Layer 8 of a small transformer language model trained on English Wikipedia (26 layers, counted from 0, width 128). Numbers have three digits each and are written without spaces.
In attention head 7, each number of a token's query is one row of weights dot the token's vector x. The head spreads its attention over the tokens so far by the softmax of query dot key.

Query weights of the head. A number n stands for (n - 500) times 0.00096.
q0: 511498474554566520456469448433479503516588550442532484485495521503578473425457440538406426467459567554394551465499557383459514394539517440594456586468556481429554566494477506508380550520592559494406585462515587452437484538631585492538522440452526504472614586459444326531497483498544398407425469608617480461518509555430445513520653475526494432456557518521427473473557497539498518533521
q1: 390578644568388611558471537476292489269536495448421616477578574550620570584405450503533391500362420449541594507454459509555552435534427599507395424503650517483605502485566481367545622536417603428416596526459457532540328463495626511485418438588458488619449468627607387500646543349431553378493526663446470364495505472370549519513667642439500462450492511498434523503423450454395484479542
q2: 486451500449634465519572394554533540561545557612472535573464569395441358442458492561469539421543684432571520470569555474357461527401729424518561537571466503523429490513458588442477632521617653471554364477536369423638691511604415455609594478469447387434440570341381564556412446624637354524521485329645502487533533496699375468484347500429535468390491644497452443558621512535540564611336
q3: 386529505453509370562339458481604356436420483564490510491535441393592505479467505524497604512493492569538619438603339437537529612442513492550532536436552545665486435563338626273497533576500635352418390478565332373538533390578463555553575402553480477465488605412344570567595401650647444526329510487486538523418439404606566521442513631542430518445539549480513497395473457579399537581670
q4: 478637437487440506610599515426472496526519529602474606393519517451562570489477404472507485471574383581645502665576498509500524386361458574432455561582692509442513504335462550491530531415493491476352450444489510419630438620509346488647396420569361451409489543371467441541591424583538444440506433589474500471424681464610539608625551457514526515523420592470560527515581397573339608580557
q5: 557403578508559407557407439547561350500558503349562458579503500455468356513583622468429515698393621535453409542509550505450479629480573514600453474388383406481531483511510439467433313542369551539537426559550610452451610428482605401467653443340599549529722480468486693355367627608450510514502604548604495569420486528530505355375373550534353594648601466586464478381383660553579610488260
q6: 588619420419495566568550571473512410610412577522520488523523525358525653531451439360490457325574571500595552498502449571509519560411374546377362543596509635462423481364539414493543515362561400526244536294542405458553510530495471502633364454493342492422352605389445459526479507583546570513489437482557550353451545449677526538482463391421571455447422507538491465643677437505507630604543
q7: 650517497393471416513680515351415479469600613460503469531556672448543628547529458739519481525510549541564555469469495547607462530366371572537392543503572503440314379514510449586529384272511408563575497421527649531359465480439620442569376375493408484530407565482442533486498424437452576567651550589640530581537444473537559515553569428461650629675578521623526556503505658389619539640600
q8: 636687610380451578572441443617476447413335432463367495533453511352393464539596556445466469580433581476597560550451436523534577462414622639388516414461445437590500624394436435560558617553505537563485384449536451573607540651479427425579530512408557519515459584376417563347512589524517533383592430552577397332457616504652461596520370538572583483296505541420442454482528491545459608531505
q9: 578382539558605456563502479483523407465552510541500498547400461659537333419444530713505564667399471410339455363502517510564449574444351495579526488414548545424493479574553326553380482523438450548615513574533715556400544391515552395317556498559683571561603447711656564474418657446503534531436622477460447594514422500561536498551505568520455514533590350528423596341436627552520448395549
q10: 597553574494461500378498435524493541516458379444536387508493435592449513553522581510545439563369554551537371480449421546558438498479519493496529459557394438529623471451396449417660552654534528491457527508521356531502623531548456474486611612339540581593481418527527561567496457631525411328476429474286559576389519517371441502507493593533412434435371634543478283553504565535500523434397
q11: 489442510736432448408412484607666576599521390461466399447633385641491389557474571308636594474417539507417473407528467424416571606567603414517602464669287406557679409612534583405615564710534784521479778539481373440552497594399339616486611565459600584727522318537663386646660542581576379321403403425236513490450675540330522436483613733464422512547373627456515329649480445589377484401238
q12: 478370520437617397787497540327649657329446625611619606613340417472477444444342560806262554370479570406442668445550534414314480434272500471673613581406590552591440533555372545580433457587772637299548435550490453339490539235578514621572415288611551334300616635525312612307594385475529578586471598494592570536454388388638348610564485438410512623507671421391538724333300510327393471529676
q13: 612632618635320515146496515677440739272601547325577437695459552532463473496303655355644599563435474359458532400538536806500445756577517312443463182670550569382327409572481224566787706500616454666491633378314529447418633408591365392558543602549625516728347571512533804673531622507303666362493351595398519247580626528409208508541397617548632551394288613680431332663370618408633307624365
q14: 527539424625439480504372675649456481388623642581544463402334540558483497230645680392484432690394464631632409528521592598576431750451795300535561327540512356638602512559511530473598452517503494385640648542564432745585519558454488572625613437544395456489506425316478677578491436449399653342491494472443521380568617465338562434526646561633489630443497466604520325616573391475261374404426
q15: 687653616652289573107656481644437567599508357320444438589768547518566591677438424163776493574436412520405468484463398628686377609702331558355445411628473532255406522513639302496657646574325496763381574376362570516384508712555320362365484739395507705710285434512645422733439566507388434364486260518359477322646654552285432371528551522579586410476309540613457258673469585622757455570269
q16: 510437536440376424506433495592393498336348446390463488491669533526390590622592565497416427617456526454565710464430543392557397567436544462559361559377551568434522630541529558463374458441498530520586555546559455370479422674460651524460400462514507414554516437643456433398514545432407540643491535677586523404530464538433544500684580532478540526510568434525428714399405597568536500579586
q17: 507538468521408464410436635504633471510395502517449534445549564409502461515536540417482599455542498581428421526563569423514538560347491586440484462451563447551377598548450393458476304547491332652533477551508450493449495467504461648482421462432564471469477540529380573408513489512282618645426543447244487511436486466493502588547556533419523492584520514507583500562385585428413506437373
q18: 534633483491450424555434530434500321493545458495434540282527471502594532617575593450619458474478469577655471529539452525530603472403333673439496469500539605554445445426585450562591567484450595490430542440466525478580415619533464438483323479536434446498449601478507412485586542568563576402471472618456451338285484445614620706606546545659473563546473629439504488505630479541447591581570
q19: 537523337411614466570679402486605474554475384521456392566472431481324437526652547651475509476667598485530483466421493419445441464495420535339525483329477468604422438515477495486428346577420514467659472509502480581495520436579469570472533521449520594371530525490415366451625462562586545599480638432464516574512353604560433514332529461522578584510637582327676608415593457359498518548526
q20: 508450584580415507338322488467459454464557424380542449495473410633543485579465486500553434587417434554546445358544408697558528599819492454566423503539512435539573342484517492522550521526391555470608626614510503610435545404431515551396515465490467587563495361484632531609592348427559546371429447624384574657510444549219544485450608623547413462518468411487495410520546568376451332352520
q21: 532552331645384506447725615565554535640462421459643452489723550396539486601594455322683550458561455554613485651508464535554339490413413591583441441529457625264417676529617490491334460435562381663419437367420478424529516678506539465488361623360329475484350607405454352649517657508320530519450429410493488348302490395636581526515371373642555481494463574577511330530503447621684614610484
q22: 358438360593503333584453500540567500580576463565484330588472372600597379469596627559607566402443642540517530468553465549505708529743420531508547547459441459606500503412629532423653533547553412406575481599444486348613478274458444562469413505520510382524531453415514611438344416688573413534382534430463583593388320519574428652351500613436339529636473434497425542432532448521449449341468
q23: 377581405469484472618753483422383397461588420608515573451459545478424675465605439541510409427622487520567423537483446684717546516455341701477498439602498590513514372600434497588578465274505350589521438473579551628556387551556593542477466430535402538460351553470503544492440437482433529436570393433551488438563479537411545545615569414483567606573481599465511559617568539465488547530513
q24: 532613425459538607562403522487430420496323540539534627426609560374592597567520360372301383380464488412472457536385558500596598538692560416505393566502413518548405589483609505461489463422540546493297472423517528573522495591420513486509403467638448399549463546493468451384432595557512516542428498494588491356592515453537543405553505416527504494541465426550555654574520485565563498506517
q25: 594649612289462633540444480552301461400402491328376572516521687304432567550487415417350361750441494515579629483463523533511435469546537585453334449598486391485404569407462401564485554486545421586428512317610376648651437624592413456518466531453431470424447657455375529350229543524415540485548437495547256414470560518566386461647438437450616405370405439601526538628614480453480577579604
q26: 559500572493516507608454554421510382553550519417555533436356271544522552527659477586610483392435535488401332566379491570594525608487485315495511507359450634584570569583537479564471495566478393367475485598451677623470650425435599400390540445424496531521591440621558607480461456500507486490359570511642493565509372459507455580483546536469383476560676476408425415344465549445519509415436
q27: 553541534576442566410455519422547526491487445478600598555655471537521538639360426481576556442386293376333458379464439585593483592495384346440436568537313585440570568539509252427520500544444548497468636445351549573498612487607400374459473570430550525673509470649712512653521502588526427497322425466446457492554471494434481429566416470396489437503422552467455420505510445576517523444348
q28: 500466468544432508517309410587522435570458561476525492445730686512513492405374404367544547585361417405407533449541415652531529620620681522451400426699313473382554436483565312469519450425467536566543472466413573555553506574529484403469633571408517467675487455530668460562432534512463389407359384405547464506503675322447497316583379558511441488462291613431532355559529424613524495495313
q29: 170439461519507537640321508344608655526421574515528567708525405546456557454349487813488613328544226145235564532453433640545755462496364359407748632470252548496653676492533452584411451515484607378517232636429529480384636222473331340377418349755664435654462485638654680609485660323458340665533500313826492429511414462537443209418305426544562565492504334658558748404473430603631436414663
q30: 400580476394461728309373378612299393481554540460441408487642643497532616556600396542560557514570291413493476445435527642617721408706338568293339473650314549468668565540606406487556380323225287365418468444552539780446532644422418318396486675464481609665530336581783568507306724472565320500611409422516517486549444578489586414450470494376407478468356509338428442572714490666621435370470
q31: 616600597707264473022530563759479467600543500312404402531704610526485543551394504135788591585454500492427396426633427756632492601662469440395442359728405458324409496596699374544719652492402325714571556382383560579407675780504316400385532600332477622675342458471610630674520621432202516380417274515319516387543665536365303329390447631558561403433231575534355174703512597574727328597188

Each question shows a short text with each token's key, already scaled and adjusted for position as the last token sees it. A number n stands for (n - 500) times 0.0079.

Then comes the last token's vector x. A number n stands for (n - 500) times 0.0059.

0 "ad": 509510523469472468290534417579380349512500484499508514459540503486540479468115621475467500496496
1 "el": 461483468487490444441546432588455397522500478499503453504538512472526539385244446498453500506509
2 "t": 465469557470510447496573437537436418517499483498473466501513499501519591444255410441482500497494
3 " in": 484544454465462436361484467534442469504499507501507483485560489471461493456274572465403500509508
4 " May": 477561467427482348469468385519487545499499510501478469405504502492456561339341442478415500513502
5 " ": 463470493530423546437511500478577504494500485500438534534653453559466498360223523449496500522504
6 "20": 492511512499475444432330420501404698499500491501494497437539484478522334386179479510480500514513
7 "21": 441500530501533468542449404510392653491500492500478525405607485546556402440165449461507500503510
x: 419394495514497466571477499488564547419524702451514469441514454709529505566488590480516540555480502531521472544513513540549520619595489569554494528325447498452542553586494297454450453597462522503500478532392454470553479547444533550443460601406551390595503484552606548552344599594565346546506502505421416449462574537506654608508443568517384566411573689529468495363356478672432490504633
Which token does the last token look at most? 6 "20"

0 "ter": 516508504500475489363556436591394348510500490500515517487540494498522469471162650486458500503499
1 "ial": 491495510496514400411538482532429406516499479499503471523548485509508538442204490452460500502498
2 " re": 445521477478480416338553501560535363501499502500517474490525502440496557392237571464439500511503
3 "form": 504493534433520393472416535530506447510499493499467481528442496442531495443299576463447500494494
4 " in": 498521454457427473350495478535485450502499506501487516453558488468465489448290586467412500505505
5 " July": 483497481457401492469463381536491515505500501500461511403560498521476460423280547455418500508507
6 " ": 545454482489430536463512499488567526499499480500450515514635459567464507393260517460495500524502
7 "20": 491501517496469434433303448502406708504500488500499500432489498475530352437227464512479500506509
x: 338514515623494480553643402547521489460553510636420431371482426675543511581500627532524488455518486577464543520495383562514467558553476583500495418388459468430598543568424387558443552483554522619491520526568519560562501336419506544443519285385566445747573467496560414524341514560567325488306502538431420484493549508512705483562478630490312782569485483554470478453415523493328630472549
Which token does the last token look at most? 7 "20"

0 "it": 495496526476506468398539444539407389510500492499501504471523492490527493497266568477479500496497
1 "ical": 506493504500511430438540485510441431512499486499497481517541491505503523475300512460473500506498
2 " sub": 485485489496446512365553493542488383500500502500527498508569490485501505433293563474456500503502
3 "v": 534509467434523362496476412508448510513500493499515499508482520443514486500451413475506500505503
4 "ers": 527537534453521497539543493528441406511499488499476475505524495501517555459328484481474500499497
5 "ion": 513529530439543460495516466550430432509500486499511488551472486486509552490379475488497500490495
6 " of": 497499505440437522399508525515440436506499494500499502506517476503474501478351577464452500506497
7 " d": 501489481506556354523521519489496472503500498500479531454494511419512510511419457443489500490504
x: 718513374551504517667552435535528509381618488468742473623461307475582494409529778432462385518449587571443504696480584434548469483526565462626483566144511546507571636517476492498551460477423484539562507511424513494525619504528521457478524568480516475351529494452479563506525555482460616511428502461767663251531553494489668404571350385670443585508695524660483524490480354545310588500521
Which token does the last token look at most? 2 " sub"

0 "on": 499502503498485494426518466541441434505500496500501509486521495499510476478327573492480500502500
1 "om": 494485502462508440475510461519478482508500489499486488507514501496508538458411455483486500504499
2 "ics": 493485520489499517489511493552434449503500494500491503480524485504516504503330498491500500494500
3 ",": 488479537511482520486509543533503427498500497500501506493545494508504506463321541473486500502499
4 " ex": 478528492482495456488519442509506495503500499500484492481513505483492532464393512473463500502504
5 "per": 511508514485474487512508493535487450510500492499519498492493500480520485485373530488483500502502
6 "im": 498509491455487457460493457515508478510500491499511517511467500491504522451444469486483500498500
7 "ent": 486501502493509480507506494511478476508500491499500510543488499491510510479413478472492500489498
x: 474525424459506484801399444427487553298503682586545388465467454497442478444472664437390539508548930818534606480504509477501446632443559432581535471198457409586525466503484420449381579443408477495590471508390511554459385394511505574450563596432608434590544446549425550320353451585539322508530502454647619513476409504549402623538471519537410425774651557606487555377468620471402626497463
Which token does the last token look at most? 3 ","

0 "our": 499503501491478515412509475534460449503500499500510507499520497500510471487364575495480500500499
1 " pol": 489497511492501485500481533505517467504500496499505491476487499491513502452427535487483500497497
2 "ic": 480508521488495485493518524497497440506500491499495498493494496499502519460450517483486500494497
3 "y": 480502461472475475441493448500474477502500495500493494478535498515503500460387486495476500505504
4 " during": 498498479470478483423499493512485480499500502500490507476512497488484495488418529488466500504501
5 " the": 510490505481462515446508524522477442503500498500501492500534489495497493480413543483470500503500
6 " ": 515479494503472521485504490494524506498500495500477508509565480530483494457413515482499500508501
7 "ec": 499498497487500484495538471496500469505500491499519516514484504493511534492431460477487500495500
x: 249524425505512502826201496619546447340515666540554402629443316459524518260472431492379494401661520521557740320493489430470505451477603305459551623342550510333583543211524230646474441450316500408558314520493531348490434399552546470474508452550556354545558513461433566406478428544374434510624500561805664636640327481557540499414472451648471321436575478664481652407418335484456472502511
Which token does the last token look at most? 0 "our"

0 "y": 513495493499405531217546418596386311506500496500530511514560494509535458432042693477438500498498
1 " m": 482461463449572248433510523517508443514500499499471434529470494382507553395302517420453500489505
2 "on": 509510440466543381433585469511440460517499469498462476521524506501524613376216421424472500509502
3 "ol": 503524480520491524549565453579414338531500469498483501450581495503533524498301497482470500520516
4 "ith": 503500456451514414477603403534342331526499481499528501454555507453550519505201476453447500510507
5 "ical": 490529506437493432422581499516382325523499478499492512546556478495480571507229502423450500503496
6 "ly": 501507535487412504438564484638408333511500484499530460441577484479555454425071540478464500502513
7 ".": 538503544423441447445505415530533489482499516501583473424568498525456526379123597472418500518501
x: 506515312532510498579553509532550633570503582596385507488573484646529465527560342511624709493395581409510449536517411421587562359440546498467543472322390497603572516462548392551508382538534513468595611516518481414299503471437487618542418422487431415697450553487589376514515547462460477528537503546711366445512654469616672387612505473475576550511617595524505441557574310401486409489513
Which two tokens does the last token look at most, in order? 2 "on", 4 "ith"

0 "o": 500503504509483505372528451552422405506500495500498503498520496496520456463254594484479500497501
1 " where": 515506486492467500441525484532490420502500494500500524488564506488514496450297551457464500505501
2 " he": 479502474500457445362541515552504408508500500500485493497524502458512498452329496472464500501505
3 " was": 502482490505419544408524524558503409506500497500476511465514502476513469440270538475470500506501
4 " m": 513527466491538387477494514508502477507500502499510499490470512430497518459387518455472500498504
5 "art": 514505469450522419470549455505490491508500486499504508464487520480511566457407433474473500510503
6 "y": 511489488485462473420515484526471418508500489500507494434550501489510520465314424478471500506508
7 "red": 481509528485480504539515516532476466507499486499524521550484504486551514522343524493477500503497
x: 546494434578494473563380520548512552539423388518509464533485504563441496511629657498542521473524621514536576575506488489451623560599507473480582514272505370531525821200495602445362526561587398589543563514473481536525557373420516604478325267277566404479506465692396663407519595511523519497685504446283705504398462475514488655480481512462458676612656608562442525371511685584349501508636
Which token does the last token look at most? 3 " was"

0 " s": 501505505486496421382550447542445396509500496499507498502506508481513497472287582461463500502500
1 "ay": 472499462497492435449548439551448420511500485499498490500534515481521505479289450481477500512501
2 "s": 489483472485497469555560450515451473512500496500476436469551494512508541478375380468463500515503
3 " that": 510483490511476493526573476548446437503499497500500488465582488479493495522301511458457500509501
4 " qu": 498522499497555368519497539476536453505500502499518496530479499433509526469482452442475500501499
5 "e": 520516510465441548414552423536466449518500489499493515497538504492508522448388487488470500497506
6 "er": 512497527458455536468542467544420408514500485499515488505543491478518509461346520497487500500506
7 "ing": 481506501448487500439531498538433432511500490499510513535513485500504542526295484468468500492496
x: 495481442551507462680455455460517667443458370466451342611518646557442475515549458466466589530510687631625591507513610359392430687370563432479505400246542440587447553476483535437407558457458549439614456503432480480523390451375510652549557590379438525495500483560425731471393479540404378518493504505488568444441427515488438511496477494591434531573689463587428595401446563484502455503382
Which two tokens does the last token look at most, in order? 5 "e", 6 "er"

0 " this": 496510498507474507432523493529462431502500500500507510507523498499505475490381587488480500501499
1 " time": 472499465475464496459508483512498459504500497500511490497536507502508492450396524489469500508501
2 ",": 490488512524463511474518534533500447499500498500500511484545502501502499460347550480485500502501
3 " the": 508487498490454500454498515519484458503500497500486499494538496496502494468388536480469500505500
4 " n": 506501474490487448471495482503484485508500491500510504463501511472497488501406527477485500512501
5 "ec": 493508495507506452518551480503496473508500491499499511505505503487505510481456453474493500495500
6 "ro": 512506504474492481475526459516483469510500493499500507472516499493503512474426466491479500510504
7 "p": 492504503480487483518510479466482502509500498500495516493501498501512521477475420470488500500500
x: 326664473419501506565326610652497429358496796510297468476435392450474510430613380525455385550564530624471476499483562448511658337542541601502555381241470510780518590491533480478567419521524540399550364513464567344568308484411619476501407474351419368424526507442447477304405487530487610472520502538521435874474377491611612595306482458620396402568670388543499526346540450327508384500643
Which token does the last token look at most, and with what share of its attention? 0 " this", with about 50%

0 "l": 498514510489493437369534414550407408511500490500500502488522503487521488487265570475476500505499
1 " pro": 536488461500489450449563426539548463500500500500533489516540505476508531392251525484458500515503
2 "f": 480495519448453479408527386516445468515500489499501474452522500466530557498416451481491500516504
3 "ess": 514509544453569404517517499508471467510500489499505462530465484469502552507475443465498500487493
4 "or": 526500504447472466500527467539440415514500486499485505497518492482513524480301549481463500499501
5 " at": 529460492448424509365490506545494424500500499500492485466538500481485502446314531464443500510501
6 " the": 504501512457436505434501542541463413504500495500527480509553481494503493450301569467444500507501
7 " University": 498489513444484458439520414532456505509499487499525499438456511480487514443311564479475500515495
x: 399432549427499509562534575440555523385705708587379495694547536589538475584525511530452620484537506605644557518499486544360433536391510423639452675274505603385509677578525515729350535502355514692469516524482570413599628520553540475535559423567582546552548494498506369382447600424600327505678502559623440563544644509613504563522491498286524380488629694436576460309310448586576604522497
Which token does the last token look at most, and with what share of its attention? 6 " the", with about 30%

0 " ex": 508499505487479489410525458534458445504500498500504502489520500495507479477360598495481500499499
1 "c": 499493527482493482447526466525454437506500497500506502487514498497510504477351563478489500499498
2 "av": 516500511467513455471506449515462460509500493499499491509511500495508506468426490471489500501500
3 "ations": 485485508495500494544519472530429428506500498500519494466540488500510478459404494489486500505501
4 " of": 490494511474457520441512527515481450498500501500494495502529490494483501471412565480471500504498
5 " the": 505490516489459515466490538519475448501500499500501489515543483499498492464391561479471500502500
6 " N": 497485503471453474476511440502470479511500493500488487442495505471494479477421516490478500514502
7 "ec": 500493494496498478505547473496503476506500492499514519512502502493504544489445436470486500493499
x: 306557383479498504780201495538527475388510640483600277596403409461563509255627368493386520460699537454568680373491492463399589450354584407446560538340561603460543486162508242602552428472267512397565276514409534388538526400556549487415524588474458406568569513378458581360408402500439429484704501590914572605635311475613510487337484457634463301469547518674467579395451310465453451514464
Which token does the last token look at most? 3 "ations"

0 " d": 509517511488490450380528443542442423506500495500498502484515507483510484481289604480476500500497
1 "y": 493467470465451433440515418489489484506499495500517459473540503499498545419381484483462500516498
2 "n": 503511510495479489439507441542458426515500489499480481504528495499510514458373492468483500505501
3 "am": 511513490490468463447500430538486447512500485499495483506524501508513516414402439488491500496505
4 "ics": 525486512459508504495539476545419428505500492499486489489531482503529525519329460482490500492499
5 " of": 504492522453438540414501558511453434502500495500504496519528488499484503477357557462462500505498
6 " p": 485516497488511404488523520452499479510500497500484518500518506441502522447439461452481500508504
7 "ower": 520486495484499508526523486526441441515500487499495514461526515481518521447385447469495500497500
x: 648470544293539467544468522493548574498494635527319335648478289583396504587588512622441501493573710575347562427516561643452521438414483571500484449325383522552400538660510443708471520507342529529562408519490518561509442463499448573354485445314558498354578492528502578442430545605556371557626503426688623443427379606515415580437375625282459585582654542507488602492504501437541441522359
Which token does the last token look at most? 5 " of"

0 "l": 498515511489492433361536409552402403512500489499500502487523503486522487486252574473475500505499
1 "it": 488493497490490451444543427552458408517500486499501501484524505475535539473322409479481500499505
2 "s": 481490525497515489508541494558423399516500487499495474495526497502528545486272481466470500506502
3 ",": 475471556544488517507529560558481411498500496500511508487581488507512503444216546450473500502503
4 " St": 503521484456509400493493458477509507497500498500483503477473509473523549463285459425495500507496
5 "ra": 497529505500476513411502438544499478519500483499485525483525505503506498411375435475470500505510
6 "igh": 493494475449488454429514376513401555513500485500503504409506509477507485442308450484470500511506
7 "ts": 478528527449531492514532499520429403512500490499520530498481501491544564480355396467476500499497
x: 421390408557538464527575430656580396531537499541404561451501647538478480509545425583496592525553557565499454480521574425405633391721492560459435532250472448504364545383526505495287422379540512656533434504561519398514407554375542544469571523340566441507493484510471613492353540607496582560387504485619534459467451529578430474518517498505447571606678588460417592405497501743471524498428
Which token does the last token look at most? 3 ","

0 " ": 523552462526361652258496477586495460496500501500543536488562520492533427415078705500478500505499
1 "20": 434492433493447490252364469554403591505500495500509484477520508471552384397105578531482500511512
2 "16": 454499485530469530341483477582403452504499483500451471435560483523546428363044591494471500511508
3 " to": 505490508479404527312539517564451355506499493500471497492613484514495472420195605455421500513500
4 " ": 491462493510387590356474443539525569491499498500443527426608479561515439458069642492484500533504
5 "20": 557505502466433496289370431547414609507500495500519504387512495482523351437160583534470500525512
6 "21": 502502562497438519430496431559393537498499493500546480404604488519550401460038563476491500519509
7 ",": 487511537445492479451532542560456353501499491500526494538617490514508513404065598440457500511502
x: 527406443455514481440420474466572632428478507584560533520515545701572497507486536469505544482412599509665471570516445565514641609593498503559486469269617617422499593458449502504435465537530465426523487502462488297482514626554521656428488259574456341477487497463504524438582586507552483530531503604553522426489645468543468558592557451623442534387635633510552379436440448560453342523509
Which token does the last token look at most? 7 ","

0 " a": 497494505499437513362539503559470378501500502500526510514537497496500476473305644481453500498496
1 " p": 481475485476518416535557507446489486512500497499489465496524506472505546449395446443467500505503
2 "os": 497532477437482434383515403512464509515500492499470452478510506482513514363405454482478500486500
3 "ition": 501505515414514449480547426522486430511500490498500481480488505463535529446453440479486500489499
4 " at": 502457489453434522381504514537495434496499500500476509476542502494474505460329548458443500510498
5 " L": 528535501427415443395522406512440486510500494499536530388519495451495481443314556481477500502503
6 "M": 515542512409415500438541376512493528511500493499527512397460502494501535435428485496465500514502
7 "U": 537511541451427539436577389515505488508500491499564488415482512510512545440429430494458500511506
x: 276548472716468527649560488538497493450610663444492286544415407591499486584544377431600683448724476433424410500508592585659518234456478427457482434313458523156525535313568502688366353511530480475499452523614490623405564494458495546443521511551567602536513456462601431709414404392339439493461501521788295401567500538467469394481330555347580449873608406499428511523546460339480629472581
Which token does the last token look at most? 5 " L"

0 "ov": 496508521469504468374513440539415413508500493500493500486522502490522482494272576476476500495497
1 "e": 480479528492476526471518439550424460514500489499496479473536492495505508465378477498491500494504
2 " the": 485480519506438525455497556528483425503499493500488513490551496495503505442322562463457500507498
3 " sup": 461528457486484441428545437518529455503500494500484501460520513476500531420320491478452500508504
4 "p": 502520503448481464511498449468492520516500495499508487503499508488510523447448409465481500503497
5 "os": 512541522443472463417491423520463522515500493499522513509478494479496504389401480494479500489498
6 "ed": 506508532485473509472514523540469424510500487499526508540505496486530517474319516483474500489499
7 " gr": 509502511491515413489529535476527424511500497500481518481518499437496523399462452455472500513505
x: 249421630476520501541535443537502405522587484512467657813463322473617467404549400559380372516432609583332374651461447466658493444232480627493523567316531452653457553419470515752458264493491570282646414507552545573226484382506523423360441732615555463412504492332471564471427656546548596470494501504862420388582618545467470533567470570611434501432556406565579504553583457659499367501410
Which two tokens does the last token look at most, in order? 2 " the", 0 "ov"

0 "x": 530511493481416457207572338607348328512500488500508507465560510483541426450026774479450500501497
1 "ual": 496492533476441444256588382599347292517499485499517500482565491479525453434057717465435500493496
2 "ities": 525481434546478461594581406566335313514500485499568556394620487518572460342164402429475500515505
3 " and": 464441533572354606315540626571438280495500506501511527473701463523503481426147616445439500509504
4 " ": 404455463554379589502466442477559675483499492501450566483669467586482454492142592467530500552504
5 "ident": 474498492433589357445552508557417318517500476498480486625482480447499591464152483420469500464494
6 "ities": 529471554411408433559534349574339438520500473499528465288547498518578444404245436469486500528507
7 ".": 580495557407411503429498424509539465478499520502587441422616493554469524364064573465430500520503
x: 494489360528504491491602513601580630603510648601450520561531436664518473550570351542637719467448614438551448481516436465620545345453534559501516483344425488541565525486575366524500400565496528448568577520530460465288511481415455612534413520426417474661458535442568373554494560483492519535475502521686353546535648477619692307638480462402570546497590578504542482560572334382415370494531
Which token does the last token look at most? 4 " "

0 "ur": 504502530460492466334528445562405368510500493499510504483525496492527483482226632481468500495497
1 "ch": 491484490473454446359554415560423387513499484499517486465538499474510514425274565489469500512498
2 " and": 485481527525437530396537574536457360501500503500506510483579478497494499462310589459446500508499
3 " is": 495499510505425563412520568579525347500500503500480490480507495489502506385206548452467500494500
4 " loc": 539533493458508380491515515527517371507500492499475499506468492430524502457314554461448500502502
5 "ated": 522518537467497479438484515516452439511499489499510497535546482498520529428239562463458500494497
6 " on": 523482490430449456384491487527484483495499502500520498426508495482462492484300569467430500507500
7 " the": 487506514442422537446500561543460402505499493500514471509569472507500494461298585457440500506500
x: 449462462484500473448550537433580634414512545528464421526383479689570474559471646488493541513520515483541506517518473460485479483433465593588518423290571539445499552532437514528501514600613501633406564501519487416549501514567515724536504578557522482523483510444443521524611532501479528469504503539523426311488492474549454612562544469549520429582660495462500535492424644455484417508567
Which token does the last token look at most, and with what share of its attention? 5 "ated", with about 20%

0 " w": 495506504491500451418527462518457437507500495500502499498510504488513489498364542476476500502499
1 "ord": 486490508455520464491526459525478445507500490499499488497508496495514526492423472490485500497498
2 " and": 497492517513465515436527524519467420503500500500502496491548488501498507496386540477469500505499
3 " a": 498506501476459494424536511512508456504500498500485484493523495479502514482384535487463500506499
4 " s": 526538478495515405484485518517494502506500500500510489477495505475507517519455488468476500504503
5 "ent": 507505507504535475529533499505488481506500490499497514525482506494499529502470472472492500495495
6 "im": 502500487461489457467504448521516459507500494499518532483466503492505518447444490482478500497500
7 "ent": 488504501491514491512519497507474475509500490499500511542490499499507520484429479476492500492497
x: 459560447441501471797351487487495545282493680577427335542481528482478481430463683459354549512634897752581609433507593473514519577424513397502540496242500450554494440397494493507395585438417512469587453511397495530464373375506501584421526581434563441526533449523427596345312466594539314482574503484600737501468391499536377647542451569469399417784652644534483568363467569496380654507484
Which token does the last token look at most? 2 " and"

0 "9": 491525475499452563376491482552465468499500504500518520497517503501515439459276616501483500502501
1 ",": 500507501542471547463508539543470443495500499501500531501540498510500479438257567476484500504503
2 " during": 494494478486488511407521509544453444502500498500484521489520495495505474440278598478472500511499
3 " the": 513468503508463520453505532542443428503500495500494516506546491500504483451297569472469500504501
4 " p": 492526496488511404489532515461500466510500495500509505497511508453504527436421466455483500504504
5 "on": 505522479462505464463516452515476523509500488499508504461483519476495545395375455478489500508502
6 "t": 493525516474483484522520438494475497511500497499514500502499507495512545426403404463493500501501
7 "ific": 483516506495524454613515541513472407504500489500500518554484493458545497511333544477476500497500
x: 482407462331488488570303545591480537589520286483434501483406381475504489274487534519452487514565563486377764451495313434425483536435549476654527484291471411290561543251504315668469553581471465511463452519544523515462523322484556481540364429228657274560528487556437519363437526530632461578657501435598486419550476513643597491357744552484441616527644477716480516480515614768255506475784
Which two tokens does the last token look at most, in order? 3 " the", 0 "9"

0 " St": 507507492485480503374519460530465439503500498500506500489517508486514487455299569479475500501499
1 " P": 501496478479458498386530448493475457506500494500510490465529512478516501448338518473479500509500
2 "et": 480508503478491502479545444491489498505500492499497472482513510486523516470366457474476500491501
3 "er": 504495508471477503475516469530440442510500489499487491488536492487505510467379497492488500501502
4 "'s": 505497536489483523462518557514475443504500494500489485526539489498502531497365526473481500501495
5 " Ch": 487510496479501454480523481477479476509500491500493509488505508463495524459367484463492500512497
6 "ur": 517489497455456507444519447520489455509500489499524510443496507492514502475425467488476500502503
7 "ch": 481493518465429511450516473511472477512500489500505501418520503481511499438434434483490500500500
x: 627555659389519475580566653303525424432400413532526391513557473565505505656629507527423372558471502576393436578507540439520771246470547780542442435266514548713591685467501550447411546543557501472446327504364541432594436461391598529363342574677362381492502463336575560482411627612551677542524502412587560576382376552561508535508457445506414410552653539443522579355446536413544543492509
Which token does the last token look at most? 4 "'s"

0 "p": 503506522484495459396532439525423407508500495500496508471518504488522488488301573473479500499499
1 "ost": 501497517477481489385529441534429409506500495500503505493525501496515481474287580479471500497498
2 "le": 505477540516533476576541462508479519504500489500493434509526489508503514436312472463478500504503
3 " P": 505527482483490403438524489451489473509500495500507494485523510452502523440397467452485500507503
4 "et": 506535483463488489480550418482493527508500488499483496461495521484517546464416406473483500502500
5 "er": 522516515445475496469502455539434446511500487499514490490515486484499511450374487496481500500503
6 " was": 503497514490432565390520530568501399502500497500516484487523487487500475456293526476475500502500
7 " m": 489498490496518422452489512503502479507500502500489529456474514425495520449392503456472500498504
x: 528494529540509511666634614445458474567570553563513485638478464503465483306586725645441363529456563497498373657474556546443449559345463580546488517136511573581527694532540651444510332521432489722684468509545511483541419535643504416424603446691560458387525501416457293574508574401362540509599501495678302290439595465367588384499515424527442532568676535510542520413469434573486461500525
Which token does the last token look at most, and with what share of its attention? 6 " was", with about 40%